Layer 11 of a small transformer language model trained on English Wikipedia (15 layers, counted from 0, width 64).
A neuron adds its activation times its output weights to the MLP's output. To switch it off is to set its activation to zero at one token and run the rest of the model.

Output weights of the MLP neurons that the questions are about. A number n stands for n times 0.0034.
n2: -191 27 16 374 -52 280 -94 -100 -72 -16 86 -221 -72 -112 0 -231 -70 -318 -64 37 132 312 52 -169 -10 57 58 179 -155 42 149 42 -107 -31 -128 -52 54 -61 71 -17 -155 4 187 -100 39 -12 -46 -3 -75 -6 35 154 174 56 -128 -108 -24 5 -27 13 115 11 -96 40
n3: 3 -141 -191 -83 -57 105 76 25 -192 -10 140 -108 225 -200 68 -130 -25 44 179 -69 63 41 25 -52 -5 243 140 -47 -139 -22 -27 120 22 172 -32 59 125 200 36 -36 94 151 105 23 -111 -108 -28 107 77 -78 -127 -137 139 233 -106 82 46 12 -160 -174 452 40 -141 39
n25: 31 -8 127 -25 -211 61 5 -49 -17 -145 302 -61 -148 118 148 153 61 144 88 43 -91 41 85 16 -20 246 156 -190 -80 -11 -214 7 135 -25 -188 85 159 -67 -50 74 -177 -68 14 -80 76 -114 28 65 7 174 102 -22 -51 0 22 118 -36 -7 19 -8 115 -116 -138 408
n49: 137 -1 -68 -182 64 98 53 40 129 -62 -336 139 105 -324 283 -313 187 33 33 82 95 -14 -8 122 -105 -22 -22 -192 6 94 34 55 53 7 -79 -16 -60 216 -233 13 -74 -146 -117 11 159 -243 -84 -24 80 -126 -209 1 132 -141 65 -186 -53 -19 195 -210 -36 -225 64 58
n58: -148 73 46 16 -80 -23 -44 65 157 183 91 -100 -25 90 346 -89 -45 -121 138 194 -39 21 92 187 -39 263 -176 -141 -72 175 2 45 -204 -66 -67 -196 -208 95 -75 -36 -219 -136 22 -175 113 -180 124 -157 -83 77 -17 -40 41 82 -117 108 -98 73 75 -28 47 113 33 143
n67: -105 100 35 -61 -81 -25 -70 -113 -313 304 -136 245 241 214 90 331 39 -113 106 -117 -140 22 156 30 202 -249 43 166 -100 36 -109 16 -98 212 -116 -101 32 -52 -85 -100 77 21 -196 295 189 -246 27 -38 -78 -236 -20 -81 -37 0 -107 58 72 176 0 46 -57 -81 149 211
n92: 270 -49 -199 153 -82 -40 -101 -99 59 92 80 -16 -10 23 108 -68 42 121 60 -49 -100 235 175 -128 -93 -298 -102 182 -273 -173 11 -235 152 65 8 -101 -27 -121 -3 35 -6 36 -96 -55 -213 -190 -29 247 64 -325 -30 -53 -84 -58 17 98 86 -55 139 -176 106 -98 12 -102
n99: 196 -28 -22 17 93 -66 214 -5 -5 190 56 92 -23 274 -63 -60 -136 16 113 182 101 -370 -171 158 -128 -99 -87 30 51 -46 173 232 28 51 61 26 -40 35 196 208 45 112 87 -70 -25 -107 162 -109 -40 -333 140 -273 1 -132 -29 54 5 101 158 200 -37 6 6 123
n100: -4 -139 -95 -35 -106 77 8 -97 102 -129 42 -25 -41 28 8 102 -36 106 -239 20 130 -20 194 -113 -49 11 74 54 15 13 55 -104 116 -39 45 -26 -177 41 223 123 -62 -101 79 4 105 123 94 50 33 -4 65 -58 -11 -170 114 17 -112 -131 18 -2 114 74 176 103
n104: 4 -115 -122 -57 -470 85 -32 -72 144 -24 -150 -141 40 -34 123 -153 -14 -81 -52 -30 126 127 -5 42 110 -50 129 9 -189 -87 -140 115 39 -140 6 2 93 39 -165 -252 -17 79 214 90 52 -252 111 -107 -84 -57 -61 246 -36 -72 97 6 86 48 67 -34 78 -94 67 82
n111: -200 59 -16 -94 -282 -269 108 152 -46 -196 -238 -54 120 -49 67 -82 163 -142 -27 72 171 -146 -24 -181 -74 -229 -5 -61 -59 26 -41 103 49 69 -64 39 19 92 -170 215 -12 -102 -83 46 58 -120 -150 -31 155 171 -190 -25 172 55 129 18 109 47 -42 5 110 35 466 182
n114: -75 79 -30 -104 -33 177 -218 223 48 48 197 -197 -211 -57 -194 48 123 -72 -50 128 -22 98 -40 97 68 -196 158 -60 -212 50 -47 63 -145 18 -33 254 -192 -110 -181 97 -124 168 -32 -73 -287 -59 160 -81 -3 200 224 -244 -182 45 170 -129 -99 103 124 233 -67 8 -148 136
n115: 301 67 -278 37 -95 -77 -82 28 -63 1 101 -194 37 -153 57 -246 127 -73 -149 240 -136 23 -54 131 108 -107 -85 37 17 -91 -23 29 39 39 192 -179 -55 43 22 -140 -70 149 77 115 -184 -200 -85 88 -226 -31 37 58 197 100 -6 -52 112 75 14 185 157 112 -207 -44
n117: 109 -67 7 58 118 193 114 61 64 69 -191 -1 -57 3 246 122 -149 83 175 33 19 85 76 36 137 214 155 -342 129 72 -53 -5 13 71 149 -14 55 32 85 177 76 -14 -42 -168 56 72 201 24 -285 -12 -8 -64 -84 -137 -181 126 -206 -26 429 -5 -74 20 104 73
n120: 36 61 -36 33 186 -203 280 61 332 48 -235 -129 -127 331 166 104 194 4 29 -85 26 -150 -99 -179 -184 -17 38 -18 72 13 24 -143 93 14 87 -135 63 -56 -42 207 11 264 -21 -278 157 31 3 101 67 -187 1 -18 90 -70 131 -19 -204 29 -72 -180 -49 -23 146 18
n122: 97 39 -261 100 7 -159 50 -240 -8 -155 291 -289 -250 -33 -30 -305 137 39 -3 -64 -95 275 204 4 220 -93 -72 67 -151 -288 -28 -108 38 61 293 -17 -190 -50 213 51 -37 87 88 -174 155 23 -170 227 -69 378 -24 -182 61 310 -19 340 31 -47 -152 6 101 -169 86 -5

Each question names a token from some text and the token that comes next. It shows the activations a of the neurons there, in the order above. A number n stands for n times 0.014.

Then comes g, the gradient of the next token's log-probability with respect to the MLP's output, scaled to length 1. A neuron's effect is roughly proportional to its activation times (output weights . g). A number n stands for n times 0.0011.

"et", then " with"
a: -7 -2 -3 0 0 68 -9 -1 52 -1 -4 202 -6 168 -11 -1
g: 10 -21 -226 214 77 38 68 -126 25 -41 45 -135 159 -3 61 163 163 -186 -21 269 1 -70 180 247 65 -77 -39 75 101 32 -76 86 -21 -33 102 101 -59 -15 -105 126 315 68 1 23 117 -5 53 -69 -104 -145 50 49 -58 55 -181 65 -7 -151 -17 -152 -189 15 82 23
Which two neurons, each switched off alone, lower its probability most, in order? n117, n67

"lin", then " |"
a: -6 -5 -11 0 0 0 -5 0 0 65 -7 -1 0 -8 -12 0
g: 98 86 -2 170 -252 61 69 -180 40 185 -7 -80 79 -235 -63 252 43 4 125 -150 46 -151 -65 -3 111 137 48 -66 113 118 21 22 26 -198 -49 -137 18 -200 -88 91 -78 180 -125 -53 -34 -89 52 -98 -87 -11 -65 -195 192 -75 153 114 72 -101 -106 72 36 -43 -27 99
Which neuron, switched off, lowers the next token's probability most? n104

"as", then "g"
a: -1 146 35 33 -12 -2 0 -3 -4 21 0 77 0 -3 17 112
g: 35 139 -36 85 -144 -121 21 -8 -19 -210 -106 243 158 -110 -26 -146 -11 -20 -15 -67 -69 98 -84 -31 -100 -7 -65 32 -23 -220 220 75 -19 -140 236 -91 207 218 76 41 75 33 49 21 -152 -80 -34 -38 -32 103 207 64 20 -3 -78 62 244 73 32 -165 234 22 14 27
Which neuron, switched off, lowers the next token's probability most? n3

"oot", then "way"
a: 120 0 -12 -1 0 -3 201 0 102 -2 24 -11 -6 332 18 0
g: -152 -163 -7 116 4 -118 -148 28 -39 -72 197 203 -1 -40 -183 71 101 10 -199 -52 -12 -80 -311 -179 85 -11 -51 68 -57 -63 96 -37 42 -12 -44 -1 -65 -178 36 343 -87 -79 160 -21 158 -30 103 -16 -177 -6 -5 -128 41 22 114 132 -61 159 41 -39 90 -138 37 -55
Which two neurons, each switched off alone, lower its probability most, in order? n100, n2

" D", then "ae"
a: -4 -4 34 -4 2 0 0 -1 0 -1 -11 -7 -8 0 -9 246
g: -173 -34 121 176 100 -14 12 -22 -97 -29 -88 -81 -262 -72 226 21 -120 171 53 17 -70 27 -110 -147 -84 -65 -125 -47 -19 0 -16 232 25 147 133 26 -49 17 8 -306 80 -150 -127 54 -197 16 -128 98 -92 7 53 -8 17 161 -128 -164 -88 30 -31 193 128 43 86 -123
Which neuron, switched off, raises the next token's probability most? n25

" Bo", then "hem"
a: 466 -3 -1 -1 5 -7 -12 0 -3 161 -1 179 0 0 -2 34
g: -74 -87 128 141 -3 109 -56 34 132 149 24 55 237 77 11 -135 22 148 106 -90 23 -43 -8 -26 66 143 308 41 18 19 44 268 9 80 7 53 21 -100 41 201 -14 -6 114 -93 113 -238 57 -73 58 -86 -64 145 -67 -75 4 -235 -51 91 -91 127 35 175 -173 -191
Which neuron, switched off, raises the next token's probability most? n122

" a", then " wind"
a: -10 0 0 60 271 19 159 15 32 -10 141 -10 35 -11 -10 58
g: -142 -62 -65 -276 93 -112 -43 75 -44 27 -49 -44 -110 13 -37 -115 34 213 37 -47 -238 -206 5 -175 251 45 33 57 226 86 91 25 207 157 -109 -43 -124 -52 70 -6 56 -36 120 34 13 -11 -38 0 -203 -73 -18 -126 2 83 170 46 -31 -47 28 19 39 -22 -134 -304
Which neuron, switched off, raises the next token's probability most? n58

")", then " and"
a: -2 0 29 160 0 260 0 0 -2 -12 -5 0 207 -1 143 -1
g: -11 -60 -118 105 112 -6 -56 -104 7 -55 -68 -13 -105 226 -155 -105 -101 -159 82 353 -18 -127 136 39 260 -175 -75 9 -73 23 42 86 -67 177 0 117 27 185 -14 -27 11 -75 40 -101 -6 114 77 -56 -143 47 145 -39 -95 -238 30 4 262 116 34 -118 -77 -57 28 17
Which two neurons, each switched off alone, lower its probability most, in order? n67, n115

" list", then "."
a: -2 0 134 -8 -11 33 1 0 -10 29 4 0 148 16 183 -1
g: -189 133 6 154 24 -6 -9 -143 74 -7 -50 -90 112 117 263 8 -26 -308 165 -7 -129 -8 96 105 239 -53 -245 -122 84 -113 39 62 158 -91 -14 64 145 25 20 174 -59 -105 -66 34 -66 -5 -66 -30 29 27 72 -254 -62 -20 110 52 27 69 -90 67 -2 88 -246 1
Which neuron, switched off, lowers the next token's probability most? n25

" al", then "t"
a: -1 0 -5 19 -12 -7 0 0 0 -1 170 202 -10 -10 46 60
g: -39 246 -55 -36 -30 -227 -66 19 38 -44 2 58 -27 29 -10 -77 -121 -48 -45 256 -135 141 -115 9 -70 144 -67 -64 -203 -4 -56 -178 -21 -122 58 176 137 -4 140 -10 -100 -104 -79 119 -121 -43 101 -26 215 20 25 -164 0 160 -85 250 -252 81 -31 -27 94 3 -14 -187
Which neuron, switched off, lowers the next token's probability most? n114

"if", then "ta"
a: -12 -9 60 0 0 -9 29 -10 55 -3 24 -11 -3 -5 0 -8
g: -1 73 -342 40 86 -82 42 -12 41 4 -6 196 -48 26 -140 -41 41 -102 -145 113 -193 136 -14 -38 -54 -107 1 -235 -150 12 -45 126 -36 23 110 36 124 -4 71 -93 -17 -20 34 -95 -232 97 -304 -160 -39 115 -74 20 -113 97 91 127 -6 82 212 -48 57 -133 79 -152
Which neuron, switched off, raises the next token's probability most? n25

" l", then "od"
a: 62 0 -8 -7 11 0 0 -1 -1 80 -11 -2 9 0 -11 51
g: -121 60 -91 50 -270 13 -27 25 -67 -31 115 163 127 32 -92 -132 118 -270 -103 -37 87 187 165 -16 -69 -66 175 -88 10 -39 84 162 210 -75 85 78 -7 224 4 -92 -133 -28 92 24 75 -80 -161 -50 -90 -3 89 -4 -212 -125 -89 -89 -33 44 -213 194 33 2 44 -111
Which neuron, switched off, lowers the next token's probability most? n104

"way", then " to"
a: 75 0 -12 32 0 -2 180 -1 -1 -9 110 0 40 320 -7 0
g: -24 114 74 120 82 133 161 -164 2 -7 -69 -101 -120 -5 -103 -30 -224 91 249 84 234 -148 41 215 -6 38 84 -79 71 -19 86 42 15 4 -131 -19 75 -126 -50 -12 224 103 -193 75 -20 93 182 -58 -61 -46 154 116 107 -87 -67 -35 282 -162 -78 -55 104 18 87 -23
Which neuron, switched off, lowers the next token's probability most? n117

"ate", then " or"
a: -1 -4 -11 89 0 -4 -11 -2 105 0 -8 0 110 -5 -2 -4
g: -24 34 13 -16 -170 62 59 -198 27 -28 69 -107 30 60 206 -19 120 -68 -120 190 119 -15 2 -68 26 -128 -94 -21 23 174 57 90 -101 162 125 61 276 -132 72 104 259 170 -16 -70 -79 -226 25 -81 -262 36 -63 -67 -62 60 -49 -122 104 -152 -6 -127 -162 -102 -59 42
Which neuron, switched off, raises the next token's probability most? n100

"other", then " g"
a: 0 0 0 -2 0 -11 -9 223 137 -9 314 -9 -11 260 49 0
g: 167 108 3 68 -27 48 -271 111 -7 111 -158 19 -6 116 266 -146 -74 39 -9 -161 -142 74 165 10 42 -200 42 -53 -60 145 -3 95 -190 67 -47 159 -70 178 -40 -54 147 -59 -145 -57 114 64 -86 79 -156 174 -34 9 -47 -27 169 -46 46 -84 -180 -95 84 203 2 -81
Which neuron, switched off, lowers the next token's probability most? n111

" |", then " 2002"
a: 0 0 65 -11 0 117 -12 -2 -10 0 102 0 -4 47 -12 -3
g: -38 -81 133 -31 -101 -90 4 -44 -53 95 237 187 -15 230 183 -57 217 59 64 -233 -9 86 -62 -83 -296 27 -145 80 -87 -104 -300 47 -17 -40 46 -26 32 52 75 138 33 156 -23 -149 -50 61 -70 -127 -145 38 -114 47 118 -145 -159 -71 41 -60 -34 54 -68 66 -60 24
Which neuron, switched off, lowers the next token's probability most? n25

" 2004", then " At"
a: -11 -11 -1 -3 0 -3 95 0 -4 136 -4 0 -8 -3 -12 0
g: -8 40 -192 -112 116 -23 2 26 -12 -258 129 -101 41 212 14 -41 123 95 -10 51 -21 246 214 90 -62 -155 12 17 10 -167 13 -38 -47 -21 -274 13 -139 218 211 -89 -52 -208 85 12 -146 47 174 -91 5 -115 -18 84 1 -6 3 -49 -102 119 76 -36 -55 -190 -109 0
Which two neurons, each switched off alone, lower its probability most, in order? n92, n104

" are", then " 2"
a: 7 -2 -11 242 -10 14 -10 154 74 -11 58 -10 122 -12 -2 -5
g: 26 49 -281 91 104 -207 10 -74 39 -84 1 -139 -18 -6 -31 -137 -33 86 119 -176 -17 149 112 80 -25 -42 113 20 72 132 -3 64 110 -252 9 -87 -103 130 -100 172 27 -77 -80 51 43 -111 8 -72 215 -7 -21 -115 -53 2 96 136 65 -20 5 264 -336 -19 -164 27
Which neuron, switched off, lowers the next token's probability most? n49

" 2011", then " D"
a: 4 -4 -2 -6 0 -11 145 0 -12 196 -3 0 -5 1 31 0
g: 96 -81 218 -52 200 -194 -146 140 9 -73 131 -10 -116 100 32 -36 -6 231 -178 -110 -5 144 117 -31 -1 -183 66 55 -22 -235 47 -37 -30 -105 -70 -103 -169 215 114 -33 -162 -117 226 111 95 38 29 57 138 -160 49 64 80 -45 -46 -45 -215 88 72 -41 -24 16 28 -26
Which neuron, switched off, lowers the next token's probability most? n92

" f", then "res"
a: 162 -2 0 0 -12 -1 44 0 -1 0 10 -3 35 -11 -6 -12
g: 23 51 -246 -226 115 7 -157 -111 -95 -87 -25 167 -47 272 -16 -43 -114 35 17 -144 -38 157 16 -106 62 34 161 165 35 -69 -78 14 -32 72 43 133 -194 73 -35 247 -328 -54 147 -89 54 -7 28 152 41 -50 33 135 41 -118 52 56 -36 38 -13 90 109 -85 -145 29
Which two neurons, each switched off alone, lower its probability most, in order? n2, n92

" |", then " 100"
a: -1 0 -12 -9 0 31 -7 0 -1 0 76 0 53 0 -7 -10
g: 150 0 -57 -112 -48 -121 -118 -45 0 -170 -72 -60 109 8 -155 2 -112 93 90 -119 -77 267 -24 5 -91 132 107 112 -47 340 57 18 271 -3 -2 42 -25 108 167 165 152 -62 168 -87 -48 -120 134 73 -8 -42 24 -62 -4 -110 129 153 8 -112 -71 -9 34 40 -250 55
Which neuron, switched off, raises the next token's probability most? n111

"ows", then " held"
a: -6 -2 147 306 0 97 0 0 -4 -6 169 -2 28 139 24 0
g: -149 -15 184 -48 -110 20 -5 69 -66 266 -111 -60 56 -58 -79 69 108 -289 33 -81 -4 -15 -5 37 -169 145 -88 -95 -64 117 -171 76 -150 92 58 160 53 -107 50 -19 156 -14 -3 -11 -66 97 -17 118 214 -33 -175 158 288 -36 -95 -166 -24 -143 92 20 170 -40 -69 1
Which neuron, switched off, raises the next token's probability most? n25

"ign", then "at"
a: -4 -5 -7 0 0 0 9 0 -3 146 173 -6 -5 -10 -10 0
g: -277 -86 78 -275 5 -36 -4 -145 32 125 -29 166 -123 6 71 -82 -115 -208 31 -143 173 -4 -21 -119 -64 73 -89 -59 -208 -159 13 30 -45 49 126 51 36 48 -3 -150 -84 281 28 -127 -33 -1 -74 83 54 75 101 -59 161 35 -226 71 120 -206 117 107 11 -10 -17 7
Which neuron, switched off, lowers the next token's probability most? n104

" Hol", then "be"
a: 93 -12 50 0 -12 0 0 0 0 -5 96 -3 2 -1 90 -10
g: -30 -5 -129 109 -49 6 3 30 -104 -105 81 170 -131 -22 -56 90 -75 -89 31 28 28 -95 5 -169 172 -22 -56 -78 19 20 126 -14 10 67 22 -25 -196 -15 -163 -36 -27 69 234 -217 -149 -96 -114 -110 -371 18 -136 124 -255 -98 -50 -113 -192 82 -54 -107 116 132 104 27
Which neuron, switched off, lowers the next token's probability most? n2

"c", then "s"
a: 0 0 4 -12 -10 0 0 -7 0 -6 153 -10 5 -4 0 -11
g: -5 104 47 235 -27 18 -39 -57 -98 6 100 157 -212 -40 148 -51 225 -10 -142 27 -48 84 -54 -99 48 -72 -53 27 164 -18 57 -123 153 -269 105 -176 24 -87 39 118 -19 -8 -143 153 -116 -65 229 -63 -88 23 114 124 -187 84 -141 114 -7 18 -88 -139 143 92 95 -174
Which neuron, switched off, raises the next token's probability most? n111

" H", then "yd"
a: 194 0 -3 -7 300 -11 0 171 0 -1 0 0 -3 0 -3 191
g: -112 -185 -12 -92 171 -81 -177 55 -84 38 15 86 54 -77 119 35 -32 -55 -9 143 13 -16 -40 132 34 33 -126 -81 47 32 116 -14 -228 3 180 67 133 12 31 83 -183 194 -151 -133 -74 3 149 -33 -31 7 8 117 -14 147 -46 67 -92 244 -70 -378 131 33 205 4
Which neuron, switched off, lowers the next token's probability most? n58

" of", then " V"
a: -4 0 -1 -7 106 -11 232 -7 -10 0 143 -6 -7 0 -4 -11
g: -115 -238 1 197 104 49 78 -76 77 -47 168 99 96 -97 -5 -20 -27 114 -329 -181 153 14 49 92 30 7 -130 -78 141 62 -29 -60 -29 -218 -123 -131 -202 51 -167 -17 -138 -124 32 -59 101 -60 -141 3 111 94 2 -91 72 -85 44 56 -110 216 -143 81 -78 114 96 -8
Which two neurons, each switched off alone, lower its probability most, in order? n58, n111

" V", then "iv"
a: -9 0 -1 0 166 -10 -6 -11 0 -2 -10 -6 -12 0 -7 129
g: -55 136 -310 66 122 101 -93 150 -3 66 99 61 -114 95 36 5 99 268 5 -89 18 -185 -128 -69 88 -23 -129 51 -52 -26 -217 13 41 85 213 -67 -9 51 -65 -84 34 -215 -70 -11 54 -15 -168 11 137 38 -71 -24 -234 -15 118 -20 -141 -3 98 254 177 60 55 12
Which neuron, switched off, lowers the next token's probability most? n122

" Sant", then "i"
a: 7 10 -9 0 120 0 0 -3 0 -11 -12 32 0 0 -6 -12
g: -134 -240 81 185 204 -84 -110 52 178 102 -110 80 72 -116 41 -36 92 65 62 -44 0 76 60 170 -94 -82 -83 68 46 72 54 180 -238 26 32 45 137 -39 -29 131 65 -78 35 -72 90 -78 87 -43 -156 210 274 -186 99 97 38 24 44 24 119 -108 182 42 118 -151
Which neuron, switched off, lowers the next token's probability most? n58

"0)", then " has"
a: -11 31 14 -9 -1 173 -12 0 0 -2 0 0 38 0 -11 0
g: -36 10 115 13 118 -2 -4 121 43 -50 -87 48 -58 -20 95 -39 120 -116 -95 -15 -64 28 -47 -110 218 -269 80 -8 -90 40 -137 -199 -69 293 -60 147 37 -90 177 -66 159 -50 106 -103 -213 220 -11 191 -271 59 -70 167 46 61 50 -22 29 49 117 -151 -37 -41 36 -11
Which neuron, switched off, raises the next token's probability most? n3

" (", then "p"
a: 0 0 -11 -3 253 94 4 3 0 0 30 -12 0 0 -11 -11
g: 165 -124 93 -148 -100 -113 -103 -33 85 -41 70 82 -58 46 -54 -4 -205 89 -39 272 -17 15 -6 15 48 -21 10 -90 -43 117 197 -209 72 -132 -68 -240 -125 29 -209 -5 54 48 -172 47 -113 18 -79 -175 -98 71 103 47 -1 94 -111 33 -44 319 96 -126 107 -174 -5 51
Which neuron, switched off, lowers the next token's probability most? n58

" (200", then "2"
a: 83 -3 86 0 2 175 1 0 0 -7 26 -1 -9 0 140 0
g: -41 20 -80 -98 83 22 22 -58 17 130 203 72 -50 125 -151 -85 98 -133 81 109 95 83 61 291 108 -116 0 -35 130 -109 92 -107 430 -63 -132 161 50 -122 33 96 3 -27 42 -27 98 -39 -95 -66 100 33 -67 28 102 104 -99 142 209 -95 154 6 24 -56 113 -109
Which neuron, switched off, lowers the next token's probability most? n25

" l", then "ists"
a: 82 0 -3 -6 22 0 0 69 -1 18 -7 -1 52 0 25 47
g: 141 15 -52 28 -65 180 -85 15 -225 31 17 -37 -226 61 82 13 49 -103 -123 90 -129 -113 30 -116 -134 97 4 -107 -47 61 -122 -15 -168 200 -92 -69 27 -211 -303 79 115 153 -122 131 -122 135 103 -6 102 -124 3 114 -147 -14 -6 -136 -10 -7 -165 -127 40 -81 177 68
Which neuron, switched off, lowers the next token's probability most? n120

" G", then "ate"
a: -6 -4 -9 91 40 -11 0 1 -1 -7 22 -1 -12 0 176 216
g: -169 21 372 -50 -76 32 110 -59 -91 -9 -44 -70 -25 38 130 112 -64 -173 71 79 -142 -86 -6 12 -98 -109 -109 49 -56 -129 -127 71 -321 -46 0 -10 -75 -81 -26 -213 206 -47 120 -20 -161 -7 -28 61 -98 -60 157 -87 77 193 77 -19 -38 -74 0 -11 -100 -241 -34 -117
Which neuron, switched off, lowers the next token's probability most? n58

" hold", then "ing"
a: -1 0 -12 60 -8 42 -12 -1 -12 -12 304 -1 162 238 356 0
g: 98 -212 -369 -181 225 -82 -30 -93 33 129 -75 -101 -184 3 -90 68 -122 122 114 76 28 -258 -85 -40 -158 -93 -93 53 56 70 -6 -6 34 80 6 24 -15 87 -15 -150 21 -156 64 -105 -6 47 31 60 151 -147 -24 61 3 58 -93 -14 -13 -41 81 -144 140 30 -69 279
Which neuron, switched off, lowers the next token's probability most? n120

" were", then " dis"
a: -11 -2 -6 349 -6 -9 0 -5 -12 0 89 -6 39 -5 20 -1
g: -57 62 217 18 -50 -200 -161 253 101 -97 -137 68 -56 120 257 -78 -77 -7 185 -94 25 54 62 18 143 28 -248 -48 98 90 -33 -28 -18 -26 25 -29 -235 -69 -28 -68 -75 98 -88 80 -22 52 138 58 -17 -52 240 -167 29 104 48 143 36 90 -25 -153 141 165 50 132
Which neuron, switched off, lowers the next token's probability most? n111

" |", then "\n"
a: 0 0 43 0 -6 238 -6 0 -1 0 0 -1 -12 -6 0 -6
g: -171 -1 38 -137 44 12 190 80 -22 -85 -42 56 124 3 74 256 -46 -56 -32 209 3 89 175 -61 36 124 -147 -80 -27 -218 148 242 32 127 143 147 -12 -112 -172 26 10 -11 46 90 92 0 -5 20 -25 110 35 -6 34 196 76 -252 84 256 -81 -74 -171 65 -58 -53
Which neuron, switched off, lowers the next token's probability most? n67

"ip", then "ar"
a: 0 -8 83 0 -5 -9 -4 -5 0 -3 19 141 0 0 0 -2
g: -210 170 264 -256 118 -139 105 -73 5 7 -73 -245 17 -32 -30 -50 -196 -87 68 137 142 88 17 41 79 67 54 -102 -118 -119 85 95 -165 25 66 11 -47 -68 79 34 -73 153 -130 -20 37 61 103 -64 134 108 -71 -83 59 -54 -118 -122 197 -62 210 4 -17 105 -181 107
Which neuron, switched off, lowers the next token's probability most? n114

" Ind", then "oor"
a: -11 0 197 0 -12 -9 -3 -12 0 0 69 -12 21 -1 171 -10
g: -178 -17 -96 -73 -64 29 -102 7 -35 116 103 48 -189 44 -34 -31 51 -10 10 93 -113 -178 -50 69 -139 131 -179 1 -148 -140 -143 -25 19 26 -265 262 122 -159 68 -25 -6 15 -60 148 -151 192 66 9 105 -20 164 -243 136 44 82 64 -257 -54 6 -86 56 -125 -37 -43
Which neuron, switched off, lowers the next token's probability most? n25

" the", then " G"
a: 25 0 -3 33 61 -12 226 -2 35 0 40 -7 -7 -1 -12 46
g: 30 46 -60 298 -65 50 51 110 10 9 1 -43 -140 -105 -48 -68 -26 119 -45 -203 10 80 70 160 -44 -69 106 -37 79 -219 111 88 -79 -130 55 24 -31 110 -100 -15 -308 -109 -91 205 158 56 83 -95 354 26 110 -100 71 84 -17 9 59 191 -42 103 -52 30 116 9
Which neuron, switched off, lowers the next token's probability most? n122